Layer 8 of a small transformer language model trained on English Wikipedia (16 layers, counted from 0, width 128).
A neuron's activation on a vector x is SiLU(gate . x) times (in . x), where the dot is the dot product.
The model reads these tokens: " B" "ett" "y" " St" "ö" "ve" " R" "S" "A" " F" "rew" " Mc" "M" "ill" "an" " |" " 3" "–" "6" "," " 7" "–" "5"

The vector x that enters this layer's MLP at each token. A number n stands for n times 0.047.
0 " B": 2 0 30 -76 10 15 6 17 -6 11 -38 8 -25 8 -11 -18 -72 -40 10 8 45 -17 44 12 6 -45 8 10 -10 -15 -14 -22 29 2 30 -35 3 -16 30 -5 -29 13 20 -3 28 -36 16 -3 -5 -26 -17 -18 -19 -11 5 5 20 -42 42 -30 -2 12 31 46 -22 14 -20 -40 -47 -11 21 -4 25 0 -39 3 14 37 4 -14 33 -29 -23 31 16 9 -10 8 16 12 -4 64 35 25 24 7 -31 21 39 -42 -21 4 14 -6 -15 42 19 31 24 -4 6 -10 5 -28 -9 -4 -8 -16 -6 -51 -6 37 17 -18 7 -6 33 16
1 "ett": -2 22 36 -38 -20 -13 -1 0 14 32 -37 15 -48 2 24 1 -24 -47 8 11 -22 -21 17 -4 10 -33 3 -1 -22 25 30 55 -4 -37 16 11 -59 -20 -18 33 -39 5 -29 -11 26 -8 21 12 -24 30 -68 -11 -14 -60 17 -7 8 -55 55 -29 0 -22 4 29 -5 -17 21 -18 -21 -12 25 -55 -23 16 -9 -21 6 -50 -27 -43 -8 -53 -3 -1 23 20 8 35 48 35 -15 9 15 55 14 46 -2 21 36 -32 4 49 -22 25 -19 10 -28 30 26 -4 17 0 -27 -16 22 3 32 -30 13 -37 3 13 -14 -9 4 24 35 10
2 "y": -19 13 30 -31 -15 3 14 15 66 10 -46 8 -18 19 25 15 -37 -20 14 29 -42 -44 30 14 -6 -29 -6 13 23 -3 11 41 10 -10 25 -3 -44 -15 -3 11 -37 -6 -18 -12 14 -1 21 36 -12 10 -30 -17 -42 1 -39 -24 -17 -38 24 -10 -1 6 -35 25 -18 -34 15 -20 -24 37 -11 -32 -12 -33 -37 21 -11 8 9 28 -19 -19 23 -12 62 13 -34 -21 43 -22 -18 55 51 16 28 26 -31 44 11 -10 -29 29 -23 13 -46 47 -39 28 0 -41 -2 1 31 37 19 38 21 8 12 -34 37 26 -17 2 -3 28 23 -23
3 " St": 9 3 49 -6 3 -2 -6 11 59 -4 -14 28 3 20 11 -43 -62 -14 3 -2 6 -19 37 -15 16 -46 -3 45 -29 -16 -1 11 47 -1 16 -39 -1 -22 2 20 -34 28 -27 22 55 -35 2 30 -3 -30 -45 -1 -22 -22 -11 -13 -14 -44 24 -3 -26 -22 39 28 -34 -6 -5 -35 -72 -5 38 -5 3 -18 -11 -6 41 17 -30 10 23 -21 -4 -36 17 45 -5 8 34 32 15 26 6 38 47 -22 -34 -23 15 -10 -4 -20 2 7 -2 0 -6 45 32 23 -15 15 -1 3 15 16 -11 11 21 -19 -20 12 -40 -30 -21 41 10 38
4 "ö": -37 5 39 27 -20 -4 -46 -28 67 4 -31 11 4 18 29 -7 -59 -26 8 30 12 0 2 24 29 -31 -5 22 -2 -4 41 -1 24 -58 39 -14 1 0 -33 7 4 28 13 40 50 -8 20 29 -18 -3 7 13 -23 -17 27 -9 9 -40 10 -9 -8 -21 -1 66 -21 -41 17 8 -12 13 30 15 -53 -19 -42 -5 -1 -53 18 -1 -14 -85 24 -33 16 16 8 36 9 -32 16 13 30 55 -38 5 -5 14 29 20 -33 5 -21 -25 -18 36 -24 54 30 -13 26 0 21 4 14 27 -5 40 -31 -26 -43 35 -9 -16 -36 32 14 10
5 "ve": -10 2 12 -50 -35 -45 18 8 26 -15 -23 -1 4 28 -8 -18 -13 -27 2 -12 16 -49 26 -6 65 -47 -3 22 -6 -13 22 -1 8 -11 -1 41 -45 16 -24 17 -68 24 -33 24 49 1 22 27 9 10 -2 3 -20 5 10 -47 -10 -68 8 13 -12 -6 8 20 -18 -15 8 -22 -17 40 17 -12 -40 -8 9 -29 -9 -52 5 -35 -10 20 -21 -23 21 32 24 61 -75 5 55 27 54 42 5 48 -14 -10 39 -15 -6 -8 -46 15 -31 -2 -56 28 27 -26 -8 7 17 19 7 24 20 -3 -26 -33 27 27 -47 -25 -33 0 13 -11
6 " R": 11 -7 20 7 -22 -26 -8 9 22 11 -14 -34 -23 33 -4 -23 -57 -34 -19 -36 3 7 24 26 1 -5 2 27 24 -36 27 0 23 -16 23 -39 -3 0 -18 0 4 -8 -32 3 26 5 7 23 -18 -17 -28 -3 -28 -12 0 -30 18 -43 18 -4 -41 -17 9 15 -38 -28 15 -78 -82 23 17 -50 6 30 -8 19 5 8 -24 -26 -9 13 2 -9 18 21 -13 34 -6 42 45 31 40 73 25 -9 -18 2 10 -30 21 12 -15 -25 -2 24 5 45 46 3 -10 -19 -5 18 -23 10 14 -5 -34 -18 16 2 -27 -18 -4 25 20 -5
7 "S": 1 23 51 7 9 -28 -30 36 57 14 -43 -11 16 7 -26 -37 -78 -9 7 4 2 -2 -6 30 51 -24 -19 35 -9 12 0 10 61 35 43 -2 -30 5 -34 35 -16 -4 -43 12 54 -15 -3 35 22 8 5 -28 8 28 -57 -39 13 -50 55 -19 -15 -33 -20 9 -48 14 17 -26 -19 27 30 -20 1 12 -38 33 4 -5 15 -11 12 -15 12 -52 29 37 13 15 -7 31 63 26 25 37 15 -2 -36 14 19 -22 -3 -43 -31 -44 -6 57 11 11 6 0 -4 -15 1 7 -16 5 -2 5 3 -12 43 26 -8 -18 -42 21 8 -2
8 "A": -23 43 29 -21 36 -19 11 22 54 19 -43 -34 -1 25 21 -28 -26 16 9 3 -15 18 12 40 13 -16 -14 66 14 7 45 25 34 -1 19 2 -47 -19 -8 11 25 13 -30 16 41 -18 -6 42 -8 15 -31 -46 -20 16 -61 -30 15 -17 10 -3 -12 -12 -39 3 -49 -4 9 -8 -3 31 40 -13 -20 -2 -20 43 15 -23 -6 -10 -28 -39 37 -49 42 40 -11 -3 18 -3 -4 33 42 49 1 11 -26 28 23 4 -55 23 -1 -28 -29 48 25 6 15 -1 2 -3 -27 18 -20 -23 -8 37 -34 -10 60 18 -4 -1 -30 11 22 -25
9 " F": 16 9 4 -5 -26 -9 -24 14 31 38 -10 -11 -24 13 0 -29 -47 -19 -11 7 -13 -59 3 23 25 -18 -12 15 -13 -8 22 27 24 -9 5 -15 -24 2 -7 22 -32 14 -23 9 20 -21 32 11 8 6 -35 15 8 -12 -29 0 27 -3 35 -3 -29 10 60 27 -32 -28 -18 -43 -73 19 28 -56 3 1 -39 6 -4 4 -30 2 2 -41 9 3 22 17 37 -10 14 24 4 35 46 35 38 3 -8 -10 24 7 -35 -36 6 11 -33 17 27 28 32 27 0 -14 -15 16 -32 -3 -16 26 -12 2 -3 27 32 -55 -17 2 67 9
10 "rew": -24 9 4 -27 -9 -28 -13 51 7 6 -38 0 -17 -3 9 -11 -9 -56 -8 23 -5 -33 19 13 -11 -17 2 8 52 -39 15 52 10 -20 40 1 -31 -21 14 37 -22 31 -20 -50 50 -30 11 40 -38 35 3 2 -19 -57 -15 -2 11 -23 14 9 -4 10 -9 20 -4 39 0 -2 -43 16 44 -39 -37 -12 -32 2 -10 -58 -2 29 -50 -24 -18 -9 19 10 -5 45 -15 22 22 6 3 33 29 64 -32 30 40 8 -16 26 -18 11 -11 63 0 0 19 16 1 28 22 -12 -24 -12 8 64 21 -34 40 33 36 -19 -26 -11 18 -26
11 " Mc": 15 30 11 -2 -10 -9 -9 -15 22 -7 -33 -18 -29 9 12 -24 -34 -54 3 17 35 -76 -9 16 -9 -13 -15 21 -19 -63 19 24 11 13 34 -30 -1 3 -24 -5 0 32 -18 -18 56 -19 -2 26 -15 10 -17 44 -10 -7 -40 53 11 -50 31 -14 -18 -3 10 14 -21 -31 6 -4 -44 11 21 -26 -59 -9 -35 12 -19 -47 31 10 -7 -1 6 32 30 50 36 28 41 13 51 -7 19 41 37 -13 -30 -6 48 -11 -20 24 19 -34 7 49 41 7 14 20 41 29 49 11 -54 3 -14 24 9 -9 -17 33 -5 -47 -26 40 2 4
12 "M": -25 3 12 -1 0 -24 -29 21 19 -8 -48 -36 -25 9 15 7 -44 -19 -28 -16 34 6 -2 -2 33 -21 -13 -2 2 -12 19 13 39 20 30 11 -25 6 32 3 -25 7 -48 -34 36 -15 1 39 -12 -20 -69 -21 -2 31 -13 -51 -2 -24 -5 -41 -44 -8 37 3 -57 -1 11 -43 -37 43 35 -13 24 13 -29 12 -6 -19 -12 -8 36 12 -14 -26 56 0 33 5 36 23 62 14 53 17 22 6 -4 11 33 -14 -55 -9 14 -54 11 72 -9 -3 -9 32 9 14 27 10 3 -16 14 42 21 0 -20 28 -2 -40 -39 17 -17 -34
13 "ill": -4 33 -3 -34 4 13 20 47 7 -3 -18 -24 14 -1 56 -17 -56 -17 17 -31 -6 -20 48 -6 -4 -50 20 17 -15 -2 -22 33 -11 17 9 0 -61 27 -24 -13 -4 45 -79 15 -8 -10 26 39 -33 25 -52 -2 -18 -25 -32 -20 4 -32 22 -3 -40 -22 0 28 -45 48 10 8 -13 58 10 -29 -40 10 -16 -15 7 -39 -8 3 -1 19 11 -61 44 -1 15 37 24 28 -12 4 9 25 0 59 -15 12 26 2 -7 47 -8 -70 22 48 -10 7 29 22 -7 31 26 -14 8 -39 -18 5 36 -11 -24 7 -38 -42 -12 10 11 -17
14 "an": -47 45 14 -37 -23 -18 50 31 32 14 -12 2 -4 8 15 -10 -49 -46 -15 -11 0 6 41 13 -7 -28 5 19 12 5 -8 48 -3 -3 14 26 -52 -4 -31 34 -54 22 -69 9 32 -1 6 22 -22 -11 -9 -16 -10 9 10 -4 26 -35 27 -2 -45 1 -20 41 -55 17 0 -26 -10 23 12 -56 -56 -10 8 8 -10 -36 19 -5 -23 20 -1 -57 13 31 -17 19 25 22 -33 35 42 3 33 19 -3 47 -1 -26 -51 24 -21 -53 -13 45 -10 -12 9 21 -36 20 11 -7 1 2 -6 -19 20 -27 17 4 -13 15 -36 -25 26 -59
15 " |": 18 -1 14 -24 -10 -27 17 34 11 10 -41 21 -19 25 20 -14 -10 -6 18 13 -15 6 39 -4 21 -27 7 19 34 -31 33 -13 36 8 62 1 13 -10 18 15 -7 -1 5 9 32 -48 34 25 2 15 -36 43 4 -26 1 -1 10 -17 14 -17 -12 19 -5 33 -47 10 -56 -39 3 -36 22 -34 -4 12 5 20 23 2 49 41 11 -23 42 3 29 24 13 -4 14 30 -26 63 37 -1 17 -10 -19 32 28 -30 -5 8 10 -12 15 19 -14 27 21 18 3 -10 5 4 -45 1 2 -15 -36 -56 -27 -37 7 -11 32 3 7 -32
16 " 3": -2 19 -4 -5 -47 -23 -24 -34 3 12 -23 10 9 25 8 3 -53 -19 22 -15 14 27 1 0 16 -23 -5 16 39 41 53 7 47 -24 24 -1 -19 -36 -20 27 -41 29 10 36 23 -17 33 16 -4 -31 -38 -9 -22 -71 -3 -7 21 5 15 22 -16 17 20 58 5 -1 5 -47 -15 26 5 -55 22 28 10 7 -15 -2 16 25 -34 -15 22 -21 31 -14 10 48 -11 66 21 2 3 -9 54 -5 -8 -5 47 -56 6 -2 -12 6 -7 19 -23 59 10 -60 -9 -24 3 38 -4 20 -17 25 -34 -52 48 0 -9 -40 3 5 9 -2
17 "–": 37 20 26 15 -21 1 -42 -53 30 -6 9 -1 -67 41 14 -41 -43 3 24 11 33 -41 15 44 12 -22 1 7 57 -26 7 25 -5 -15 -2 -22 -23 6 14 20 23 31 -12 -11 31 -38 18 -10 -17 8 -5 2 19 -37 5 13 40 -42 14 7 2 32 7 21 -6 -22 24 -40 9 17 18 -32 -8 43 -11 15 15 -16 0 -12 -50 17 58 -11 31 33 17 23 18 30 34 3 1 23 33 6 -19 38 45 -24 5 -50 -6 -15 -3 66 1 37 7 -41 -23 -5 36 17 -19 49 -54 8 -16 -5 28 -11 6 -2 3 4 -8 -47
18 "6": -15 50 41 10 10 -23 -4 -29 -3 17 -23 -41 -24 17 13 -10 -49 15 7 -20 12 14 7 9 15 -29 -21 12 36 36 28 39 39 -41 -2 -2 -56 9 -2 24 -22 9 11 28 23 -33 27 47 -42 4 -14 -5 16 -18 7 -17 -3 -6 28 12 -1 18 20 15 -17 26 4 -25 4 24 6 -31 13 52 3 -11 27 7 3 -17 -82 17 12 -8 47 20 -8 29 5 60 40 18 34 0 66 31 -58 10 40 -12 -19 -17 3 6 2 30 -26 29 22 -37 -34 -22 11 -5 13 41 -17 31 -22 -35 72 -7 -18 7 4 7 16 -64
19 ",": 9 16 6 29 4 9 11 -8 -22 17 -30 -11 -94 23 -21 -5 -29 24 -10 2 27 3 22 -10 14 7 -20 20 30 -4 49 18 15 -33 14 -28 -14 33 14 46 16 -7 -14 0 12 -43 32 1 -31 3 -8 5 4 14 18 32 -23 2 23 17 7 22 1 12 -30 57 -3 -51 10 31 48 -33 15 17 -1 1 -2 -26 -28 24 -30 3 34 17 0 27 7 39 -3 -18 54 32 17 -2 44 23 -31 22 55 -16 3 -68 -21 -55 30 2 -14 46 -3 20 -25 -23 12 -18 -5 37 0 14 -16 -31 5 -45 -14 -17 15 15 13 -32
20 " 7": 14 29 9 5 -10 -40 -2 -43 -14 -6 -15 -26 -8 26 19 2 -40 9 9 -20 -13 32 15 15 24 5 -24 26 36 39 31 -5 53 -45 22 -10 -39 -28 7 21 0 1 -42 50 47 -26 4 48 -28 -43 -41 -11 -17 -51 -4 -12 6 -13 6 3 6 6 2 24 -16 -8 22 -39 -23 -12 -1 -33 -9 32 15 31 7 -3 -14 4 -35 34 14 -31 26 8 9 44 4 59 34 1 29 -2 61 -17 -34 19 58 -20 -18 -18 -19 16 7 24 -2 50 28 -51 -31 -28 4 32 -5 31 -26 21 -22 -16 19 -12 -49 -42 -7 27 5 -27
21 "–": 32 29 23 10 -24 -8 -30 -79 57 -11 -1 -17 -58 35 13 -35 -38 -9 22 15 28 -44 8 49 8 -13 0 7 46 -8 -7 11 11 -18 -8 -18 2 15 20 9 29 25 -16 7 37 -24 14 0 -20 25 -9 -12 14 -21 20 4 48 -42 18 -24 -4 15 -4 11 -10 -22 19 -30 8 27 22 -38 -47 46 -19 16 23 -16 -8 0 -33 48 47 -14 24 32 13 34 23 22 60 8 9 19 29 6 -22 37 44 -31 9 -47 -9 -17 -1 54 11 42 10 -28 -21 -16 45 8 3 46 -61 5 1 21 25 -12 8 -13 -17 5 -4 -41
22 "5": -16 44 34 -17 -27 -20 12 -36 24 -1 -29 -59 -25 11 32 -32 -33 16 33 -17 33 -5 15 36 -1 -20 -13 35 36 60 28 58 25 -37 27 0 -48 13 15 23 -8 28 2 47 32 -32 14 33 -32 -5 -19 -18 1 -29 8 -1 0 6 32 -1 13 3 12 4 -10 30 -4 -30 11 51 26 -28 -17 50 -4 -4 21 3 28 4 -50 33 -7 -20 13 21 -1 28 -1 67 20 22 41 4 68 23 -35 17 16 -23 -35 -34 -1 14 -4 11 -21 16 16 -16 -49 -8 24 0 4 19 -1 40 -23 -49 63 2 -13 5 7 16 13 -43

Each question shows the input weights of one neuron of the MLP. A number n stands for n times 0.007.

n412 gate: 14 -20 5 1 -17 -17 25 15 -17 -2 62 -2 42 25 -27 21 -20 9 -4 14 17 -12 -3 18 16 -10 1 20 3 -17 8 10 28 16 40 -23 -30 -17 11 2 14 24 24 -6 -11 24 7 -2 -12 29 31 -16 -10 -28 -28 8 -18 45 -12 7 -9 16 22 7 9 -11 5 12 -14 -5 2 -21 24 17 -8 -8 -9 1 -22 19 -3 24 26 -17 7 5 7 -3 4 -9 2 10 -8 4 -6 -12 -10 -28 8 9 -12 17 -52 -12 5 0 14 -24 14 18 -5 6 22 -2 -6 5 -2 0 -10 9 -10 -26 13 13 -6 -11 -1 17
n412 in: 27 14 -22 1 -31 -3 -1 38 -13 -8 -3 -10 12 15 -4 14 -12 28 4 16 -2 4 -10 17 8 -18 -28 -4 8 24 2 2 19 5 -9 1 -6 -21 26 6 22 16 22 -3 34 14 4 -22 16 19 23 -12 -1 -12 -29 -20 8 -5 -3 -22 7 -18 41 6 -1 -3 -4 5 1 16 8 8 23 5 -14 5 -2 3 13 9 -27 27 4 -5 3 -5 2 14 20 -6 13 -8 -49 2 20 7 1 -13 11 -11 -39 29 5 -14 16 18 -5 -1 21 10 -14 -3 9 16 -37 10 -29 -7 -10 30 -15 -46 12 11 1 -22 39 4
On which two tokens does it fire most, strongest first? 9 " F", 16 " 3"

n143 gate: -10 6 58 -13 -2 19 -11 -7 17 3 6 -8 8 14 -3 5 -5 10 -13 -17 -33 -8 1 -17 -17 2 8 6 -26 -28 10 -7 -1 3 -33 9 20 0 -1 -12 12 -20 18 7 0 -12 -15 39 -10 -11 -19 18 30 1 -9 -5 19 -16 34 20 14 27 -3 -13 23 -3 13 10 -10 18 -18 20 56 -48 8 15 -23 -6 -2 -2 -11 38 -5 10 15 -1 -11 -2 -8 12 -8 -22 24 -1 18 -13 14 32 -16 2 14 -40 14 13 9 -3 -5 16 -14 -12 10 9 7 9 -17 27 -17 -24 -16 30 6 -7 -2 -28 25 13 -20 -8
n143 in: 16 -1 -15 -5 -9 19 40 0 -10 26 -30 -17 17 11 -2 40 9 11 4 7 -19 41 -38 20 -21 -23 -15 14 -7 -14 13 15 -5 -21 -12 -21 -19 20 -33 -31 40 6 26 -14 34 -8 11 16 -25 -11 -11 -18 17 -14 10 12 19 -15 -3 16 -12 9 36 -28 8 32 12 1 3 -10 -22 -15 -6 -15 -21 -7 26 0 -6 37 -4 -6 2 -8 12 5 -2 -10 -1 -3 -20 -30 -9 -9 0 22 -3 3 6 -40 10 -7 19 -26 2 5 -13 -1 -11 -25 3 -18 19 -16 11 4 -15 3 9 -2 5 -16 -27 5 -7 12 -16 -20
On which token does it fire most, and how strongly? 18 "6", at about 2.5

n479 gate: 28 -16 25 11 21 -24 -40 -11 -1 -3 38 -28 3 -6 -21 -12 25 -5 7 -4 -12 -15 36 -13 -20 -2 -36 10 -4 -19 -13 -8 4 17 11 -13 7 -18 10 7 17 -2 -10 -4 -12 25 26 -24 19 25 29 -2 -31 16 38 -1 -4 24 -28 11 5 -9 13 -29 -3 -10 -26 11 15 5 -17 1 -20 34 9 13 1 13 -26 4 6 39 -38 5 -9 4 -5 23 -40 5 -1 13 -9 -38 28 -9 3 11 13 -4 -12 -23 11 2 -32 -13 -12 12 -12 -16 29 15 13 2 -9 7 4 2 -2 11 -9 -3 -9 -7 -7 29 5 14
n479 in: -14 30 31 18 14 12 12 -9 -34 -2 -27 22 15 -26 4 9 57 23 -18 -11 24 -21 11 7 30 28 -9 23 8 10 20 -1 26 10 -8 -12 -4 7 1 -12 -3 -23 -3 6 -34 -6 -3 -15 7 3 7 -10 0 -6 -18 13 -8 3 3 3 8 -8 12 11 18 35 -21 -3 -35 25 -8 -7 -21 -8 1 11 -21 -3 5 -26 15 44 39 8 -27 -1 -11 12 -11 -8 -16 -12 36 11 -4 -2 8 10 -17 21 -6 20 6 -13 -16 36 -32 -3 1 -18 -9 -1 11 -8 -18 8 -8 12 4 8 -25 8 -21 11 -32 -11 -31 6
It fires most on token 3 " St"

n18 gate: 22 16 23 12 -29 -2 -2 19 8 -6 6 2 4 -18 -28 -6 -5 -7 -5 -15 5 25 -11 -7 -17 18 6 -4 25 2 -11 -4 23 20 -9 -10 -22 21 0 -15 2 -16 -17 -26 6 17 6 -4 26 3 1 -10 14 -15 5 -20 -3 -8 22 -7 -6 -17 -15 -3 7 -33 16 -62 -5 20 -44 4 2 14 -5 -4 26 -7 29 -2 16 10 3 -42 2 -14 -2 7 28 18 -28 -26 6 -3 -5 -16 6 16 -9 -29 2 14 -8 -11 -14 21 -29 -1 -40 -5 47 -16 -7 8 2 3 11 -10 -2 15 -18 8 -3 1 30 -10 -9 -13
n18 in: -23 19 -16 16 -3 14 -21 21 -19 -7 8 -23 13 -7 -9 8 -23 12 -3 15 -14 24 -8 4 -1 18 -4 -26 2 40 5 -11 39 -27 20 13 -18 20 33 -23 -22 -1 -2 -2 -11 -11 5 14 -31 19 -1 2 -19 -8 0 -4 -17 -11 -6 -12 12 14 -8 3 19 -26 11 -38 -5 3 -4 -13 5 -34 16 -31 14 2 36 -26 -9 5 -3 -24 2 23 -20 -4 -12 8 -19 -20 11 -28 -19 1 -22 4 -20 -13 -4 7 8 -18 -21 -1 -7 16 -6 17 10 30 -42 14 12 16 7 34 15 -3 -1 -24 6 -25 16 1 6 -27
It fires most on token 12 "M"

n167 gate: -27 4 4 15 -8 -13 -4 -25 11 -20 6 -14 11 -2 -1 -36 16 6 11 -20 33 9 -13 -19 7 -12 5 -6 1 15 -41 17 -37 3 -19 8 14 -3 -5 -7 -8 -20 -16 2 9 -16 9 -7 -1 2 1 -21 -15 11 -33 13 -5 23 -2 -1 -19 31 3 -15 33 -5 -21 23 9 30 1 26 -20 -4 12 9 16 -6 10 -14 8 -25 29 -11 9 4 -3 10 1 6 -7 -1 -32 -10 2 -16 -11 25 -6 -33 3 -17 -1 -18 -38 4 2 -40 -9 19 -18 3 30 -24 16 30 26 16 -38 -14 1 -8 -24 19 31 -13 2 -1
n167 in: -4 14 -18 12 -17 7 20 -15 7 -45 18 13 -2 -15 -3 -14 9 5 -14 -29 -1 13 38 -1 4 -21 11 4 26 -13 0 23 -23 -11 -6 15 -10 -5 -34 -24 -4 -9 11 14 -20 30 5 20 -9 -6 -13 3 -28 1 -7 -31 15 24 3 -9 -28 10 -2 -37 23 15 -1 -8 -17 17 -8 16 41 -18 15 4 -18 3 9 9 -13 -11 21 11 13 9 -3 -3 -17 23 -3 34 -6 1 7 1 -3 -6 -19 -31 4 -20 26 -15 -17 11 -4 2 -13 -9 -28 24 14 -38 -51 -3 19 2 -13 11 7 -1 -35 -4 2 33 -28 -2
It fires most on token 22 "5"

n315 gate: -1 -13 32 -44 6 -3 -7 1 -13 23 31 -5 11 -19 -24 -13 -9 -8 4 13 34 -11 -1 -7 -26 -6 -3 10 6 24 25 -38 -5 -26 -20 -9 0 -24 -15 30 1 26 -4 19 12 4 2 -1 -5 -9 47 -17 21 15 -25 -24 17 -14 -39 10 -9 7 5 -1 4 22 -1 -9 18 -17 -14 9 -24 -28 24 28 -6 -20 -3 -16 22 -19 20 16 -12 -11 12 10 -12 12 21 -8 -3 30 -1 -4 -1 -7 7 31 -16 9 3 18 8 14 -36 4 -17 -16 11 21 35 3 29 6 3 -10 -2 -14 6 7 -9 16 9 22 4 -2
n315 in: 5 9 12 19 16 -19 -15 17 -11 -2 -3 12 25 20 -4 -34 -3 30 -5 -13 -23 25 -15 6 15 -2 15 1 -19 16 -21 4 13 32 10 -12 3 30 9 -4 18 -9 -2 10 24 -6 5 -1 -21 -13 -5 30 -18 -13 1 -3 -15 -13 -4 -25 -32 -13 -35 27 -26 -12 11 44 4 -12 -6 -30 2 -24 7 -4 12 24 -13 8 -12 -17 -5 -13 2 -3 -2 -5 11 -38 0 30 5 -3 -9 5 10 20 0 -26 -26 -16 1 -26 -17 32 5 -2 -15 21 2 0 4 5 13 -40 -13 14 14 -26 17 18 -5 -10 15 -20 10 -6
On which token does it fire most, and how strongly? 4 "ö", at about 6.6

n363 gate: 3 17 13 20 -6 11 -1 -13 -10 -7 -10 -4 34 -20 20 -3 -25 -25 13 -3 4 -1 24 4 1 16 9 8 2 32 -1 -3 -26 16 2 2 21 -15 22 -8 -12 -12 30 17 9 24 16 -16 -5 15 -25 -19 -6 -2 -12 -18 -5 33 -19 -28 7 -22 -46 18 15 24 -14 24 -13 -12 9 27 -36 -10 -4 16 7 -10 -17 14 -22 1 -10 -10 17 14 25 -40 26 2 13 19 -20 -13 -20 -28 48 -2 0 -7 -15 5 25 15 -5 -10 0 23 19 -9 -23 -1 21 13 -6 -11 14 -29 36 30 -10 3 -24 -20 -26 -44 1 7
n363 in: 23 -20 16 25 -7 -1 -11 8 -9 -1 13 -6 -10 4 9 -8 -11 26 17 7 16 5 38 29 -25 4 31 -25 -6 -29 21 -14 -24 20 -16 -3 -37 5 -21 19 -25 -19 -4 -19 -16 14 -6 -3 -8 15 4 6 -5 15 -1 8 -6 7 1 -3 -2 -3 19 16 -23 8 -40 26 38 -4 29 7 -2 11 -35 2 5 14 13 20 5 18 -1 30 -12 10 -17 10 -4 5 27 -2 15 -14 -20 -24 25 20 -3 8 -13 31 5 2 14 -11 1 18 8 31 -17 -17 -2 19 -11 11 55 -2 8 -7 36 -23 -46 -3 -10 17 -14 -4
On which two tokens does it fire most, strongest first? 16 " 3", 9 " F"

n234 gate: -1 -6 -6 -8 17 -13 2 6 26 -4 -21 15 -7 -1 -28 -8 12 7 -5 6 -4 9 -35 -7 5 -18 17 10 14 6 -39 15 14 17 -27 -6 27 -9 3 25 -25 -3 14 -2 -14 4 -22 -19 16 -10 0 -9 -49 6 11 8 3 21 -11 -3 -40 10 -28 -36 -19 -40 -12 23 -23 26 20 13 -2 15 -9 10 -3 -3 14 -4 15 3 -7 9 12 -7 10 25 22 35 32 23 -26 7 20 -12 -14 -36 -5 -26 12 11 -15 8 -9 9 3 -28 -40 -12 -19 28 11 4 17 -25 -12 -3 -21 13 -35 6 -23 29 13 0 32 -14
n234 in: 19 7 -17 -1 8 -10 19 -6 9 -12 12 -4 -10 -3 27 26 6 -13 5 -11 -30 -26 -7 -13 3 -13 32 55 -27 25 -3 1 -1 16 6 8 -1 5 -5 37 -6 8 -9 8 17 -9 -14 -15 11 -14 19 -13 -30 31 5 -20 -22 -2 9 11 -39 12 -2 -2 -43 -11 -6 24 -4 17 -4 17 -35 9 -20 1 -5 -2 -16 36 18 9 3 -9 -17 15 -5 -16 -8 22 11 -6 -3 18 -12 1 -13 -4 -35 41 8 36 -11 10 -3 1 22 20 1 11 23 -5 -1 9 -2 21 -14 -23 21 6 -16 -2 1 14 -10 2 33 4
It fires most on token 3 " St"

n94 gate: -16 -35 35 16 7 -24 12 15 1 23 -13 11 -17 -37 17 -3 18 16 -9 29 -16 7 9 26 -40 -18 -10 6 -4 -6 3 16 -11 10 26 -6 -24 33 15 -7 14 -4 -38 -31 -8 -9 -18 -1 -24 -19 -18 6 9 -24 -14 18 -11 -4 -18 -3 21 -15 -1 7 32 -14 -30 -8 -17 -16 3 -25 10 -10 1 20 -15 -7 8 18 -35 7 11 24 14 -4 10 7 28 13 -2 -6 -1 -1 -37 -25 -14 26 -31 -12 -1 -15 -4 7 -9 -26 -13 -15 11 -4 -20 -25 -26 -12 -7 -7 19 -39 9 9 1 13 -3 -32 -1 0 -24 27
n94 in: -3 -26 -1 11 -28 8 5 17 5 -26 15 22 -20 -28 14 1 14 16 14 21 -10 -8 1 -19 -3 -9 -16 1 -2 24 10 -9 -17 9 19 -76 -15 -20 -3 6 -16 -25 8 7 7 27 -30 7 13 6 -5 -24 0 7 -11 -6 -8 25 -8 -36 -13 -18 -11 36 -11 10 -14 7 12 -22 4 -11 -23 -9 -18 -2 33 14 -28 -18 10 -12 5 -10 42 5 -1 26 -8 12 -6 2 14 -8 11 31 48 -16 -8 14 7 20 -13 -24 14 33 -3 0 -12 9 18 -13 -5 0 -15 2 -20 -8 -15 -1 13 19 2 2 9 0 -9 10
On which three tokens does it fire most, strongest first? 1 "ett", 2 "y", 15 " |"

n8 gate: 12 13 -11 -28 -11 -24 50 3 -7 -5 16 19 24 2 5 17 -7 20 -10 36 8 5 26 3 19 -26 -7 -1 -4 11 -4 -3 3 10 4 -9 -8 -12 -9 2 30 3 -20 -22 2 8 -5 30 -8 6 -51 -7 19 9 -28 32 -7 51 -5 10 14 -10 19 28 2 -35 2 -17 29 2 3 1 -8 8 15 -9 -5 3 23 -29 3 -45 -22 25 39 -18 12 -16 -27 7 -56 -30 -5 -11 25 10 -10 5 -7 13 15 -17 5 1 -7 -1 18 -8 31 6 -24 -30 12 -4 6 -3 27 -39 5 11 -1 14 6 1 10 -4 14 30
n8 in: 45 9 -9 -26 -26 27 11 35 -12 3 30 14 -3 9 19 23 -23 -25 27 20 -11 -9 -27 11 -8 -20 -18 -2 7 3 24 13 20 -21 -1 7 16 -12 21 42 24 -8 2 -34 5 -4 -28 8 -20 -31 -12 -8 -29 21 -13 -15 19 -15 13 -37 -24 3 -15 29 -28 5 23 9 12 -11 -28 -10 -3 22 37 11 23 -5 -10 25 26 -3 -6 34 14 22 -48 -5 -8 45 16 41 -13 -25 13 -13 18 -17 -20 17 -11 16 -10 14 14 -25 8 -17 -19 18 8 -1 6 -1 1 -17 -18 21 -8 -4 -4 -23 5 -6 7 -51 -1 -3
It fires most on token 15 " |"